Layer 2 of a small transformer language model trained on English Wikipedia (8 layers, counted from 0, width 64).
In attention head 1, each number of a token's query is one row of weights dot the token's vector x. The head spreads its attention over the tokens so far by the softmax of query dot key.

Query weights of the head. A number n stands for (n - 128) times 0.0053.
q0: 109, 186, 164, 92, 172, 129, 54, 105, 131, 108, 113, 147, 171, 169, 44, 167, 113, 97, 142, 127, 214, 39, 198, 182, 163, 134, 116, 129, 77, 124, 92, 41, 177, 66, 104, 202, 124, 170, 44, 153, 107, 191, 177, 147, 188, 104, 130, 132, 87, 107, 84, 127, 145, 146, 156, 12, 136, 125, 98, 123, 146, 118, 60, 143
q1: 96, 100, 125, 119, 109, 71, 128, 113, 147, 143, 122, 127, 154, 132, 131, 93, 127, 138, 105, 142, 132, 159, 144, 138, 82, 132, 130, 151, 110, 142, 144, 121, 116, 149, 145, 117, 145, 104, 113, 147, 96, 91, 123, 103, 131, 99, 117, 72, 129, 106, 93, 110, 119, 136, 87, 128, 155, 111, 72, 129, 88, 153, 136, 127
q2: 125, 171, 93, 92, 124, 114, 105, 101, 151, 117, 105, 119, 119, 142, 157, 134, 144, 113, 107, 87, 131, 79, 137, 124, 153, 145, 125, 127, 108, 152, 151, 89, 110, 129, 106, 152, 154, 129, 111, 143, 123, 133, 145, 161, 130, 100, 120, 130, 143, 144, 151, 120, 103, 130, 169, 123, 145, 126, 149, 156, 133, 111, 144, 163
q3: 144, 165, 125, 117, 124, 145, 164, 127, 126, 128, 91, 111, 123, 113, 127, 165, 161, 117, 147, 163, 168, 129, 110, 181, 178, 155, 165, 142, 98, 99, 181, 116, 126, 102, 124, 124, 94, 98, 71, 131, 122, 113, 60, 124, 91, 112, 132, 142, 148, 106, 176, 128, 75, 133, 177, 154, 82, 115, 118, 134, 167, 91, 164, 115
q4: 141, 138, 93, 116, 127, 161, 144, 115, 119, 131, 111, 104, 129, 148, 118, 145, 87, 162, 123, 116, 150, 83, 160, 139, 146, 133, 124, 99, 92, 135, 103, 115, 154, 125, 136, 139, 131, 113, 140, 148, 151, 143, 145, 103, 179, 138, 142, 152, 174, 132, 122, 152, 129, 139, 125, 138, 135, 107, 143, 141, 139, 142, 100, 138
q5: 135, 92, 149, 113, 119, 119, 111, 109, 143, 86, 121, 126, 114, 113, 142, 120, 171, 71, 107, 97, 95, 130, 137, 131, 143, 134, 130, 142, 137, 113, 113, 142, 114, 172, 101, 120, 116, 129, 114, 104, 148, 85, 140, 168, 125, 127, 59, 96, 125, 127, 102, 137, 137, 138, 141, 85, 168, 132, 143, 161, 106, 124, 172, 151
q6: 131, 99, 148, 116, 103, 112, 102, 99, 127, 79, 144, 128, 101, 110, 151, 100, 147, 145, 122, 103, 98, 156, 141, 89, 155, 130, 144, 151, 153, 137, 129, 185, 111, 160, 150, 103, 117, 126, 123, 98, 133, 139, 145, 147, 119, 118, 109, 122, 133, 145, 76, 162, 169, 127, 88, 102, 144, 126, 132, 175, 87, 123, 147, 145
q7: 132, 154, 150, 163, 101, 154, 139, 120, 140, 203, 164, 162, 170, 108, 95, 86, 173, 116, 148, 168, 103, 157, 82, 150, 136, 137, 157, 108, 87, 46, 171, 85, 142, 77, 155, 158, 38, 98, 101, 132, 142, 158, 72, 162, 115, 77, 163, 133, 25, 67, 150, 25, 154, 137, 144, 82, 121, 181, 86, 115, 123, 157, 193, 161
q8: 122, 171, 141, 95, 151, 138, 145, 163, 87, 158, 110, 149, 155, 107, 81, 165, 128, 116, 162, 156, 166, 121, 142, 182, 157, 167, 115, 135, 132, 106, 119, 88, 133, 136, 153, 147, 98, 107, 123, 120, 124, 121, 103, 82, 144, 145, 151, 134, 113, 92, 165, 159, 91, 149, 141, 144, 115, 131, 100, 102, 108, 138, 119, 107
q9: 70, 154, 91, 135, 138, 153, 111, 107, 96, 114, 149, 111, 164, 157, 88, 131, 137, 134, 116, 163, 93, 163, 111, 99, 154, 154, 125, 135, 146, 115, 159, 85, 128, 84, 139, 160, 70, 145, 108, 165, 99, 139, 115, 144, 87, 127, 89, 124, 107, 131, 139, 158, 184, 160, 140, 158, 148, 153, 165, 101, 81, 71, 141, 134
q10: 171, 107, 178, 108, 133, 62, 98, 134, 145, 110, 89, 99, 102, 121, 133, 193, 87, 107, 175, 131, 184, 88, 163, 154, 137, 133, 79, 152, 167, 130, 115, 143, 111, 118, 103, 120, 121, 125, 132, 131, 101, 93, 137, 125, 175, 156, 168, 175, 167, 121, 90, 135, 51, 110, 81, 117, 94, 37, 112, 127, 146, 140, 124, 119
q11: 158, 68, 123, 149, 128, 140, 150, 85, 143, 140, 108, 73, 138, 149, 173, 123, 152, 119, 89, 133, 133, 163, 89, 102, 65, 129, 124, 162, 110, 144, 163, 174, 100, 119, 90, 110, 101, 109, 182, 173, 147, 133, 117, 149, 138, 142, 113, 105, 134, 121, 128, 88, 151, 103, 98, 73, 120, 153, 132, 169, 145, 177, 150, 160
q12: 138, 123, 152, 180, 121, 146, 74, 117, 70, 162, 163, 83, 151, 106, 138, 134, 96, 154, 105, 150, 114, 160, 120, 113, 109, 138, 153, 171, 108, 141, 153, 146, 118, 84, 67, 122, 103, 132, 134, 147, 95, 160, 142, 151, 135, 146, 112, 154, 153, 157, 91, 128, 139, 128, 89, 79, 108, 182, 172, 122, 95, 140, 149, 180
q13: 158, 78, 155, 141, 100, 143, 139, 100, 161, 118, 175, 102, 137, 79, 112, 106, 124, 115, 90, 135, 106, 147, 89, 93, 88, 114, 121, 166, 147, 138, 164, 149, 86, 122, 83, 101, 131, 88, 152, 152, 133, 101, 126, 144, 89, 161, 112, 144, 128, 153, 97, 94, 149, 136, 89, 112, 121, 125, 152, 121, 106, 141, 170, 157
q14: 141, 79, 114, 133, 119, 156, 170, 137, 195, 120, 175, 133, 124, 144, 108, 116, 154, 98, 112, 142, 133, 146, 110, 128, 118, 163, 140, 149, 143, 138, 120, 110, 151, 138, 152, 79, 120, 115, 162, 110, 153, 147, 127, 142, 113, 120, 132, 124, 117, 113, 114, 115, 135, 125, 129, 105, 152, 132, 100, 144, 127, 175, 86, 159
q15: 143, 60, 137, 115, 116, 140, 121, 120, 181, 116, 150, 102, 71, 109, 173, 95, 138, 94, 76, 92, 88, 163, 108, 85, 107, 99, 133, 130, 165, 133, 116, 167, 122, 170, 121, 83, 165, 134, 196, 114, 202, 105, 133, 144, 142, 105, 77, 114, 137, 153, 144, 90, 164, 106, 133, 107, 144, 148, 144, 154, 117, 142, 158, 125
q16: 168, 81, 111, 149, 113, 89, 153, 127, 98, 142, 137, 130, 88, 123, 145, 129, 156, 132, 114, 157, 110, 169, 96, 140, 121, 117, 147, 151, 149, 109, 156, 180, 78, 146, 145, 74, 93, 120, 158, 148, 149, 87, 110, 162, 130, 130, 90, 103, 133, 153, 145, 134, 135, 123, 124, 156, 133, 103, 100, 117, 85, 113, 152, 114
q17: 70, 161, 129, 107, 136, 143, 98, 120, 155, 101, 127, 107, 141, 141, 130, 151, 83, 156, 97, 94, 163, 49, 158, 107, 137, 176, 87, 115, 124, 144, 80, 83, 185, 116, 127, 159, 162, 142, 154, 124, 96, 163, 170, 139, 141, 109, 166, 122, 121, 144, 105, 140, 169, 122, 134, 127, 181, 168, 181, 121, 146, 121, 98, 128
q18: 163, 122, 158, 157, 90, 144, 201, 152, 95, 174, 123, 124, 131, 94, 126, 165, 169, 122, 159, 164, 157, 187, 76, 174, 156, 109, 159, 157, 142, 100, 152, 175, 149, 122, 142, 102, 51, 93, 132, 111, 151, 79, 70, 89, 123, 164, 140, 111, 113, 105, 198, 117, 59, 128, 138, 176, 66, 125, 95, 94, 112, 119, 196, 135
q19: 156, 93, 168, 172, 111, 115, 124, 145, 98, 124, 149, 146, 100, 105, 124, 126, 144, 83, 159, 166, 120, 157, 79, 125, 112, 111, 170, 140, 135, 112, 125, 175, 149, 128, 135, 116, 119, 142, 109, 91, 122, 94, 108, 140, 122, 180, 113, 137, 97, 119, 158, 112, 90, 84, 109, 137, 103, 130, 85, 91, 116, 99, 151, 112
q20: 141, 145, 145, 129, 105, 143, 180, 120, 99, 160, 76, 137, 136, 113, 123, 134, 142, 144, 175, 177, 165, 138, 85, 186, 146, 139, 144, 114, 99, 90, 154, 108, 134, 106, 153, 122, 64, 96, 120, 124, 135, 98, 67, 95, 130, 119, 182, 119, 103, 87, 187, 105, 78, 124, 154, 181, 91, 138, 115, 103, 131, 143, 155, 109
q21: 125, 99, 128, 83, 145, 117, 93, 101, 167, 77, 215, 121, 158, 147, 135, 73, 175, 144, 81, 107, 75, 146, 116, 67, 132, 129, 118, 158, 150, 128, 168, 128, 108, 134, 133, 171, 172, 147, 112, 128, 114, 159, 140, 178, 75, 102, 81, 127, 113, 152, 82, 116, 188, 137, 121, 89, 154, 110, 142, 159, 95, 122, 126, 131
q22: 121, 117, 106, 117, 183, 98, 82, 94, 152, 94, 176, 115, 131, 158, 103, 138, 127, 118, 102, 124, 106, 138, 140, 86, 124, 122, 117, 116, 137, 160, 122, 151, 123, 105, 139, 148, 165, 125, 176, 143, 119, 143, 159, 132, 135, 153, 104, 130, 136, 157, 116, 131, 171, 154, 113, 80, 183, 132, 164, 133, 90, 111, 89, 142
q23: 116, 115, 121, 148, 147, 114, 83, 110, 98, 88, 154, 112, 138, 123, 147, 120, 122, 119, 74, 106, 107, 158, 135, 94, 129, 103, 114, 162, 125, 154, 127, 151, 119, 105, 114, 110, 130, 160, 114, 133, 144, 143, 129, 150, 112, 123, 102, 117, 124, 126, 110, 138, 156, 129, 81, 92, 134, 122, 153, 129, 117, 134, 131, 131
q24: 222, 93, 121, 131, 76, 127, 134, 146, 110, 180, 164, 119, 123, 65, 162, 122, 164, 135, 110, 180, 99, 223, 33, 126, 128, 115, 166, 172, 140, 82, 200, 168, 105, 70, 127, 119, 107, 118, 108, 59, 145, 71, 55, 157, 67, 160, 87, 148, 90, 99, 194, 8, 103, 58, 139, 156, 84, 108, 59, 82, 95, 115, 247, 116
q25: 125, 168, 100, 95, 155, 103, 127, 166, 65, 127, 126, 123, 174, 158, 135, 126, 136, 107, 109, 151, 127, 79, 151, 168, 118, 150, 95, 88, 129, 133, 130, 88, 139, 139, 105, 155, 175, 154, 115, 141, 108, 114, 151, 79, 158, 139, 144, 99, 80, 111, 163, 151, 133, 108, 210, 157, 153, 147, 143, 116, 119, 87, 129, 89
q26: 127, 86, 115, 113, 115, 185, 94, 135, 112, 137, 97, 80, 158, 137, 163, 126, 177, 121, 166, 124, 132, 138, 170, 135, 139, 171, 117, 118, 134, 98, 137, 158, 157, 183, 121, 150, 111, 101, 168, 136, 167, 96, 156, 102, 175, 105, 102, 90, 147, 151, 112, 132, 165, 106, 139, 149, 126, 177, 166, 118, 114, 125, 180, 117
q27: 116, 135, 129, 92, 116, 104, 88, 134, 192, 108, 159, 136, 115, 147, 98, 186, 102, 69, 122, 145, 127, 120, 149, 114, 170, 149, 109, 144, 161, 172, 96, 131, 162, 141, 124, 102, 149, 87, 102, 130, 130, 114, 165, 99, 108, 147, 100, 99, 171, 109, 131, 161, 93, 79, 115, 135, 121, 103, 95, 104, 118, 122, 96, 95
q28: 122, 77, 152, 160, 133, 152, 109, 85, 129, 122, 132, 110, 132, 141, 101, 146, 155, 132, 136, 110, 175, 142, 165, 120, 104, 150, 94, 186, 141, 152, 130, 117, 150, 125, 134, 153, 72, 109, 91, 152, 121, 146, 130, 123, 156, 147, 164, 83, 141, 128, 88, 125, 133, 121, 96, 66, 140, 112, 116, 115, 149, 168, 68, 136
q29: 124, 124, 165, 138, 128, 148, 87, 124, 95, 154, 161, 111, 157, 128, 96, 169, 106, 132, 145, 148, 193, 126, 175, 122, 118, 156, 128, 169, 144, 148, 126, 133, 136, 89, 151, 167, 81, 99, 113, 107, 103, 135, 130, 128, 172, 152, 149, 121, 160, 109, 73, 150, 112, 132, 83, 84, 130, 104, 117, 93, 113, 149, 109, 144
q30: 104, 149, 160, 135, 118, 134, 116, 144, 124, 112, 179, 152, 144, 104, 112, 98, 114, 128, 89, 169, 163, 75, 189, 146, 133, 101, 110, 86, 56, 145, 169, 154, 135, 152, 102, 153, 116, 119, 142, 158, 146, 155, 164, 116, 152, 123, 151, 119, 118, 139, 90, 99, 130, 110, 117, 102, 112, 186, 156, 139, 150, 146, 129, 155
q31: 133, 130, 124, 167, 140, 172, 95, 110, 103, 136, 191, 77, 169, 96, 116, 126, 115, 126, 104, 138, 102, 156, 88, 79, 128, 132, 139, 167, 130, 118, 152, 112, 95, 80, 102, 120, 76, 89, 129, 133, 133, 153, 92, 158, 83, 130, 105, 150, 125, 114, 109, 138, 171, 160, 100, 119, 158, 156, 155, 105, 94, 121, 176, 164

Each question shows a short text with each token's key, already scaled and adjusted for position as the last token sees it. A number n stands for (n - 128) times 0.01.

Then comes the last token's vector x. A number n stands for (n - 128) times 0.031.

0 "—": 114, 109, 134, 140, 124, 164, 118, 167, 190, 126, 114, 102, 126, 111, 118, 116, 99, 122, 136, 116, 159, 108, 117, 94, 156, 178, 128, 130, 107, 92, 138, 118
1 " ": 131, 124, 136, 139, 125, 138, 96, 167, 175, 119, 125, 122, 131, 139, 135, 134, 110, 129, 131, 127, 158, 125, 125, 68, 148, 153, 142, 133, 132, 126, 137, 128
2 "es": 129, 131, 134, 137, 128, 127, 96, 148, 165, 139, 127, 130, 153, 135, 125, 140, 132, 132, 130, 125, 158, 122, 141, 87, 149, 152, 133, 116, 140, 109, 131, 140
3 "p": 156, 118, 130, 132, 117, 160, 122, 155, 205, 140, 140, 129, 127, 123, 113, 116, 135, 121, 153, 143, 147, 126, 154, 102, 158, 160, 139, 93, 126, 125, 114, 130
4 "e": 133, 123, 142, 131, 125, 139, 125, 127, 146, 144, 123, 108, 141, 135, 131, 116, 147, 133, 138, 116, 140, 121, 128, 114, 137, 135, 120, 128, 111, 123, 125, 136
5 "c": 144, 122, 111, 132, 109, 140, 119, 165, 178, 139, 132, 127, 118, 113, 142, 121, 152, 115, 127, 139, 121, 135, 145, 113, 149, 137, 133, 111, 127, 119, 109, 135
6 "i": 128, 134, 119, 121, 119, 147, 118, 130, 171, 138, 125, 130, 131, 128, 136, 133, 95, 147, 131, 119, 124, 135, 135, 127, 132, 119, 130, 116, 137, 133, 111, 154
7 "al": 121, 129, 121, 141, 119, 121, 99, 135, 150, 143, 106, 125, 132, 134, 126, 133, 129, 130, 135, 142, 149, 110, 138, 87, 152, 128, 119, 119, 117, 113, 115, 131
x: 142, 162, 129, 138, 153, 142, 131, 78, 115, 155, 111, 115, 109, 107, 99, 154, 146, 143, 134, 147, 138, 151, 96, 120, 88, 161, 173, 136, 117, 130, 125, 100, 157, 109, 137, 161, 116, 104, 84, 107, 135, 147, 138, 132, 116, 146, 78, 83, 126, 143, 116, 122, 185, 114, 120, 118, 111, 145, 130, 136, 116, 107, 153, 140
Which token does the last token look at most, and with what share of its attention? 3 "p", with about 30%

0 " |": 127, 83, 134, 169, 132, 134, 88, 127, 170, 124, 138, 142, 119, 107, 134, 132, 99, 105, 176, 134, 165, 79, 110, 89, 118, 165, 139, 132, 127, 108, 109, 111
1 "\n": 129, 94, 180, 192, 112, 131, 93, 145, 225, 123, 154, 103, 118, 99, 134, 76, 44, 155, 150, 161, 188, 78, 102, 61, 130, 153, 116, 138, 136, 143, 112, 117
2 "|": 164, 155, 99, 151, 105, 151, 87, 147, 208, 109, 143, 115, 101, 101, 162, 134, 183, 86, 160, 146, 145, 89, 116, 81, 127, 170, 144, 167, 126, 125, 119, 107
3 " R": 116, 139, 118, 145, 113, 146, 87, 162, 171, 127, 118, 118, 125, 124, 111, 135, 148, 129, 156, 152, 136, 115, 133, 118, 159, 171, 132, 132, 108, 113, 117, 147
4 "al": 137, 119, 115, 137, 112, 131, 116, 143, 178, 141, 114, 111, 129, 125, 120, 123, 140, 109, 141, 146, 123, 136, 153, 114, 162, 145, 107, 125, 132, 115, 118, 137
5 "p": 115, 130, 102, 114, 116, 133, 125, 137, 170, 156, 128, 138, 140, 118, 103, 124, 149, 124, 129, 137, 121, 144, 161, 128, 140, 150, 141, 102, 142, 137, 103, 150
6 "h": 117, 130, 111, 135, 118, 131, 108, 123, 154, 130, 115, 112, 126, 146, 121, 129, 127, 125, 132, 135, 123, 145, 133, 127, 150, 147, 127, 137, 139, 120, 125, 140
7 " B": 154, 121, 103, 124, 99, 152, 94, 171, 191, 121, 114, 120, 129, 124, 129, 136, 118, 136, 118, 135, 119, 128, 136, 118, 152, 150, 143, 133, 127, 118, 128, 137
x: 132, 118, 129, 125, 131, 115, 142, 142, 115, 142, 111, 114, 117, 136, 114, 105, 133, 119, 138, 144, 112, 139, 98, 129, 120, 120, 125, 133, 89, 130, 153, 129, 129, 78, 105, 124, 138, 126, 125, 138, 95, 119, 137, 155, 95, 123, 141, 158, 99, 147, 72, 61, 121, 143, 110, 127, 107, 103, 132, 133, 126, 132, 170, 126
To which token does the last token give the most attention? 3 " R"

0 "e": 126, 130, 141, 124, 127, 140, 130, 143, 181, 145, 125, 123, 141, 133, 125, 135, 115, 123, 120, 124, 148, 123, 139, 113, 140, 140, 130, 119, 111, 130, 129, 143
1 "\n": 123, 83, 177, 192, 109, 133, 93, 151, 234, 111, 156, 96, 110, 94, 133, 89, 41, 155, 156, 170, 183, 80, 110, 63, 132, 165, 123, 146, 147, 150, 118, 107
2 "-": 146, 145, 118, 146, 102, 178, 137, 169, 218, 103, 137, 78, 97, 103, 131, 132, 150, 110, 137, 145, 161, 126, 102, 109, 149, 185, 130, 153, 131, 121, 101, 99
3 " ": 138, 130, 126, 133, 113, 138, 104, 166, 173, 118, 125, 119, 132, 137, 137, 139, 136, 129, 133, 135, 143, 137, 128, 82, 151, 143, 144, 135, 142, 135, 129, 132
4 "O": 119, 131, 104, 129, 91, 139, 98, 167, 195, 118, 140, 150, 140, 134, 130, 118, 148, 123, 129, 137, 142, 110, 143, 90, 153, 125, 126, 92, 139, 138, 123, 142
5 "d": 118, 133, 104, 139, 106, 138, 99, 151, 187, 134, 120, 84, 122, 114, 127, 127, 115, 134, 137, 151, 143, 132, 136, 111, 161, 163, 119, 141, 130, 105, 122, 132
6 "on": 144, 139, 92, 127, 115, 154, 123, 141, 154, 131, 120, 110, 130, 120, 121, 137, 117, 136, 132, 156, 140, 122, 121, 115, 156, 170, 131, 150, 127, 114, 127, 126
7 "t": 119, 129, 117, 137, 111, 127, 113, 159, 184, 152, 120, 130, 131, 123, 138, 130, 118, 122, 135, 125, 132, 128, 155, 115, 150, 132, 145, 117, 123, 134, 131, 134
x: 172, 109, 115, 115, 177, 148, 132, 155, 137, 148, 137, 132, 181, 136, 158, 105, 121, 126, 128, 122, 117, 121, 116, 142, 128, 147, 154, 142, 155, 147, 126, 133, 127, 110, 130, 109, 110, 109, 147, 129, 118, 136, 137, 125, 98, 143, 157, 101, 100, 129, 77, 82, 141, 149, 148, 127, 138, 176, 76, 115, 104, 125, 145, 114
To which token does the last token give the most attention? 4 "O"

0 "t": 117, 140, 142, 123, 123, 143, 107, 158, 185, 129, 111, 135, 120, 128, 148, 122, 132, 134, 122, 118, 151, 112, 145, 95, 154, 143, 136, 116, 107, 122, 128, 125
1 "i": 135, 138, 134, 112, 125, 152, 127, 134, 152, 112, 119, 128, 136, 138, 150, 119, 136, 132, 120, 125, 125, 127, 126, 139, 142, 126, 121, 109, 135, 135, 134, 145
2 " ": 143, 128, 129, 135, 116, 139, 104, 167, 174, 117, 124, 121, 128, 134, 141, 141, 121, 127, 135, 132, 148, 134, 128, 74, 151, 146, 146, 133, 140, 131, 130, 128
3 "&": 131, 120, 146, 143, 126, 183, 134, 169, 174, 112, 117, 78, 105, 105, 92, 113, 113, 118, 131, 130, 161, 119, 108, 101, 177, 146, 94, 127, 101, 103, 115, 110
4 " ": 128, 129, 125, 133, 112, 138, 104, 171, 174, 118, 121, 120, 129, 133, 141, 141, 145, 126, 135, 134, 145, 135, 128, 79, 153, 148, 146, 133, 140, 130, 130, 128
5 "K": 125, 139, 102, 121, 107, 145, 109, 169, 174, 121, 134, 127, 144, 127, 126, 129, 128, 132, 129, 145, 126, 125, 140, 132, 145, 134, 124, 103, 146, 137, 131, 148
6 "u": 132, 135, 123, 129, 115, 141, 126, 131, 141, 141, 118, 143, 168, 161, 106, 120, 126, 124, 116, 133, 116, 130, 133, 142, 130, 139, 128, 111, 140, 130, 150, 163
7 "r": 130, 137, 131, 134, 132, 117, 121, 110, 126, 160, 128, 144, 150, 150, 108, 125, 127, 127, 127, 118, 108, 130, 145, 142, 118, 118, 138, 107, 122, 130, 130, 169
x: 121, 135, 123, 117, 151, 123, 107, 137, 133, 124, 179, 108, 120, 111, 70, 124, 157, 144, 127, 123, 102, 104, 124, 57, 154, 140, 146, 125, 126, 116, 136, 114, 123, 107, 110, 106, 110, 144, 129, 144, 151, 125, 82, 122, 134, 129, 99, 150, 121, 114, 130, 94, 115, 98, 125, 111, 108, 189, 147, 152, 156, 141, 104, 107
To which token does the last token give the most attention? 6 "u"

0 "l": 121, 130, 143, 133, 116, 138, 135, 150, 176, 125, 129, 130, 126, 137, 130, 141, 140, 141, 126, 139, 133, 134, 130, 130, 145, 137, 130, 122, 136, 134, 143, 119
1 "es": 129, 129, 134, 141, 136, 112, 98, 143, 152, 143, 123, 137, 143, 135, 133, 145, 134, 135, 122, 125, 150, 122, 144, 101, 138, 150, 128, 122, 131, 113, 141, 137
2 "c": 128, 122, 123, 118, 115, 133, 138, 131, 161, 155, 130, 143, 134, 130, 126, 121, 108, 143, 135, 134, 108, 137, 146, 138, 131, 120, 145, 110, 134, 135, 111, 148
3 "en": 116, 151, 132, 126, 138, 134, 110, 136, 151, 132, 123, 135, 125, 121, 115, 152, 148, 121, 125, 110, 151, 126, 140, 113, 148, 130, 144, 124, 133, 119, 115, 133
4 "s": 119, 136, 138, 128, 137, 129, 132, 121, 128, 147, 98, 133, 137, 122, 129, 135, 142, 137, 127, 120, 143, 135, 130, 135, 134, 144, 120, 107, 138, 115, 87, 138
5 " (": 109, 135, 125, 133, 114, 162, 121, 175, 194, 95, 129, 110, 118, 100, 126, 154, 127, 131, 137, 126, 124, 127, 114, 90, 166, 166, 160, 141, 127, 109, 143, 104
6 "S": 129, 129, 109, 121, 96, 140, 84, 174, 188, 124, 137, 124, 136, 125, 138, 137, 114, 129, 134, 146, 137, 124, 146, 95, 153, 138, 120, 115, 125, 125, 118, 144
7 "c": 119, 134, 120, 123, 115, 149, 120, 156, 167, 117, 136, 127, 127, 135, 132, 125, 131, 114, 117, 134, 110, 141, 144, 128, 156, 142, 110, 126, 131, 112, 125, 131
x: 138, 76, 89, 154, 109, 146, 138, 125, 114, 112, 149, 113, 123, 108, 119, 124, 175, 129, 119, 112, 113, 117, 112, 141, 145, 95, 109, 119, 113, 138, 119, 101, 124, 82, 161, 134, 123, 131, 133, 118, 154, 121, 164, 175, 119, 104, 145, 144, 119, 135, 93, 79, 105, 140, 115, 119, 124, 136, 111, 140, 151, 132, 136, 110
To which token does the last token give the most attention? 7 "c"

0 "W": 126, 127, 122, 126, 113, 143, 99, 156, 167, 129, 128, 144, 140, 149, 140, 115, 115, 127, 146, 123, 136, 118, 131, 124, 148, 150, 112, 121, 119, 115, 127, 144
1 "i": 130, 131, 132, 127, 127, 135, 112, 140, 151, 125, 131, 130, 145, 148, 139, 126, 134, 134, 118, 111, 143, 119, 115, 114, 132, 133, 125, 115, 124, 132, 138, 149
2 "ed": 138, 98, 160, 147, 131, 125, 95, 165, 187, 133, 131, 115, 145, 136, 114, 112, 104, 141, 133, 124, 174, 110, 132, 88, 150, 149, 111, 113, 121, 123, 150, 132
3 "ing": 137, 108, 147, 125, 136, 136, 116, 151, 153, 129, 126, 139, 141, 142, 124, 125, 108, 131, 123, 103, 156, 130, 128, 93, 159, 140, 131, 124, 139, 121, 149, 117
4 "h": 157, 102, 154, 143, 132, 131, 122, 125, 152, 131, 119, 140, 146, 162, 106, 129, 143, 112, 149, 120, 151, 136, 121, 104, 149, 136, 140, 116, 137, 128, 151, 139
5 "ar": 147, 117, 124, 126, 115, 143, 127, 142, 174, 134, 110, 131, 150, 142, 120, 126, 137, 115, 132, 134, 141, 120, 134, 125, 145, 136, 122, 112, 144, 141, 154, 137
6 "d": 115, 122, 102, 120, 117, 126, 117, 135, 169, 141, 123, 133, 138, 126, 109, 131, 142, 115, 138, 150, 130, 125, 137, 127, 140, 152, 148, 116, 140, 135, 126, 136
7 "e": 122, 124, 120, 133, 120, 124, 113, 124, 157, 159, 125, 132, 150, 144, 128, 135, 103, 122, 140, 126, 136, 119, 139, 106, 132, 143, 138, 132, 113, 133, 135, 150
x: 148, 87, 113, 100, 140, 126, 111, 138, 91, 145, 157, 138, 147, 157, 126, 135, 145, 120, 161, 116, 140, 135, 123, 142, 116, 125, 135, 127, 136, 134, 142, 155, 117, 144, 126, 119, 104, 111, 133, 103, 140, 151, 100, 162, 132, 125, 133, 102, 95, 118, 178, 110, 161, 122, 133, 139, 117, 174, 143, 121, 123, 105, 145, 164
Which token does the last token look at most, and with what share of its attention? 6 "d", with about 30%

0 "-": 137, 127, 129, 139, 117, 173, 134, 162, 195, 110, 133, 85, 113, 107, 115, 137, 104, 112, 122, 130, 164, 124, 103, 103, 145, 174, 139, 145, 120, 115, 112, 110
1 "-": 153, 136, 130, 139, 114, 173, 135, 163, 195, 110, 133, 85, 113, 107, 115, 137, 122, 114, 123, 132, 162, 126, 103, 104, 146, 174, 139, 145, 120, 115, 112, 110
2 "|": 169, 155, 107, 143, 108, 145, 90, 140, 192, 113, 145, 127, 111, 108, 152, 145, 184, 88, 153, 143, 149, 95, 118, 80, 125, 155, 154, 158, 120, 126, 118, 112
3 "-": 123, 148, 116, 141, 100, 161, 129, 155, 202, 123, 135, 87, 113, 106, 124, 128, 161, 125, 136, 145, 156, 128, 111, 105, 139, 183, 145, 151, 125, 124, 97, 113
4 "-": 98, 145, 117, 138, 98, 166, 132, 157, 205, 120, 135, 88, 113, 108, 123, 128, 143, 134, 133, 147, 153, 133, 111, 107, 141, 182, 143, 152, 129, 126, 101, 115
5 "-": 100, 140, 117, 135, 96, 168, 134, 158, 206, 119, 135, 88, 113, 109, 121, 128, 111, 141, 130, 148, 149, 136, 111, 108, 143, 182, 142, 152, 130, 125, 103, 115
6 "|": 148, 139, 98, 130, 102, 154, 92, 144, 192, 113, 145, 129, 113, 110, 151, 146, 61, 176, 113, 147, 136, 101, 115, 83, 128, 152, 154, 159, 122, 130, 119, 115
7 "\n": 99, 175, 88, 125, 73, 150, 91, 153, 227, 109, 156, 91, 113, 98, 129, 86, 50, 107, 172, 206, 171, 85, 96, 52, 142, 164, 124, 148, 131, 139, 125, 110
x: 142, 57, 123, 150, 125, 144, 155, 122, 131, 115, 120, 108, 99, 131, 159, 127, 126, 122, 122, 125, 105, 163, 74, 118, 117, 133, 143, 125, 128, 128, 142, 174, 135, 169, 143, 102, 133, 116, 145, 115, 144, 109, 83, 116, 103, 124, 127, 133, 141, 133, 174, 96, 113, 131, 115, 146, 113, 108, 138, 163, 112, 142, 168, 123
To which token does the last token give the most attention? 4 "-"

0 "==": 76, 90, 172, 151, 135, 152, 102, 186, 233, 111, 113, 114, 101, 96, 142, 96, 102, 166, 128, 135, 200, 60, 131, 47, 125, 173, 112, 104, 112, 112, 127, 92
1 "=": 125, 100, 136, 144, 120, 164, 108, 189, 218, 92, 135, 108, 113, 96, 123, 116, 104, 125, 141, 145, 178, 55, 124, 64, 148, 171, 117, 105, 93, 106, 131, 90
2 "M": 151, 129, 131, 131, 110, 152, 104, 177, 195, 119, 129, 121, 123, 118, 142, 121, 133, 123, 145, 137, 145, 119, 141, 126, 150, 155, 110, 111, 120, 121, 115, 133
3 "a": 137, 122, 119, 134, 115, 139, 120, 132, 146, 138, 139, 148, 149, 141, 108, 134, 139, 118, 135, 135, 134, 116, 129, 115, 135, 149, 126, 121, 131, 120, 137, 143
4 "y": 124, 136, 116, 136, 128, 125, 103, 124, 155, 139, 121, 138, 127, 148, 136, 146, 120, 129, 140, 139, 158, 133, 139, 99, 131, 153, 134, 130, 141, 130, 125, 131
5 "or": 138, 138, 112, 139, 121, 162, 112, 138, 158, 157, 109, 148, 162, 156, 80, 138, 132, 119, 123, 127, 143, 107, 130, 97, 151, 145, 130, 132, 105, 109, 139, 154
6 "==": 67, 177, 115, 135, 96, 172, 108, 192, 228, 113, 111, 118, 100, 94, 144, 93, 119, 98, 172, 149, 192, 73, 122, 55, 125, 166, 111, 101, 116, 115, 126, 93
7 "=": 112, 156, 113, 124, 99, 185, 117, 192, 211, 99, 128, 114, 119, 94, 125, 115, 106, 135, 136, 148, 170, 70, 116, 75, 148, 170, 119, 99, 92, 106, 123, 95
x: 159, 129, 109, 136, 104, 122, 111, 135, 126, 138, 122, 135, 136, 106, 126, 137, 109, 114, 144, 127, 135, 155, 112, 136, 163, 134, 125, 129, 134, 109, 97, 137, 169, 100, 140, 133, 132, 156, 131, 107, 152, 102, 133, 142, 162, 153, 88, 154, 138, 118, 127, 80, 70, 106, 135, 120, 120, 109, 131, 100, 82, 104, 195, 103
To which token does the last token give the most attention? 1 "="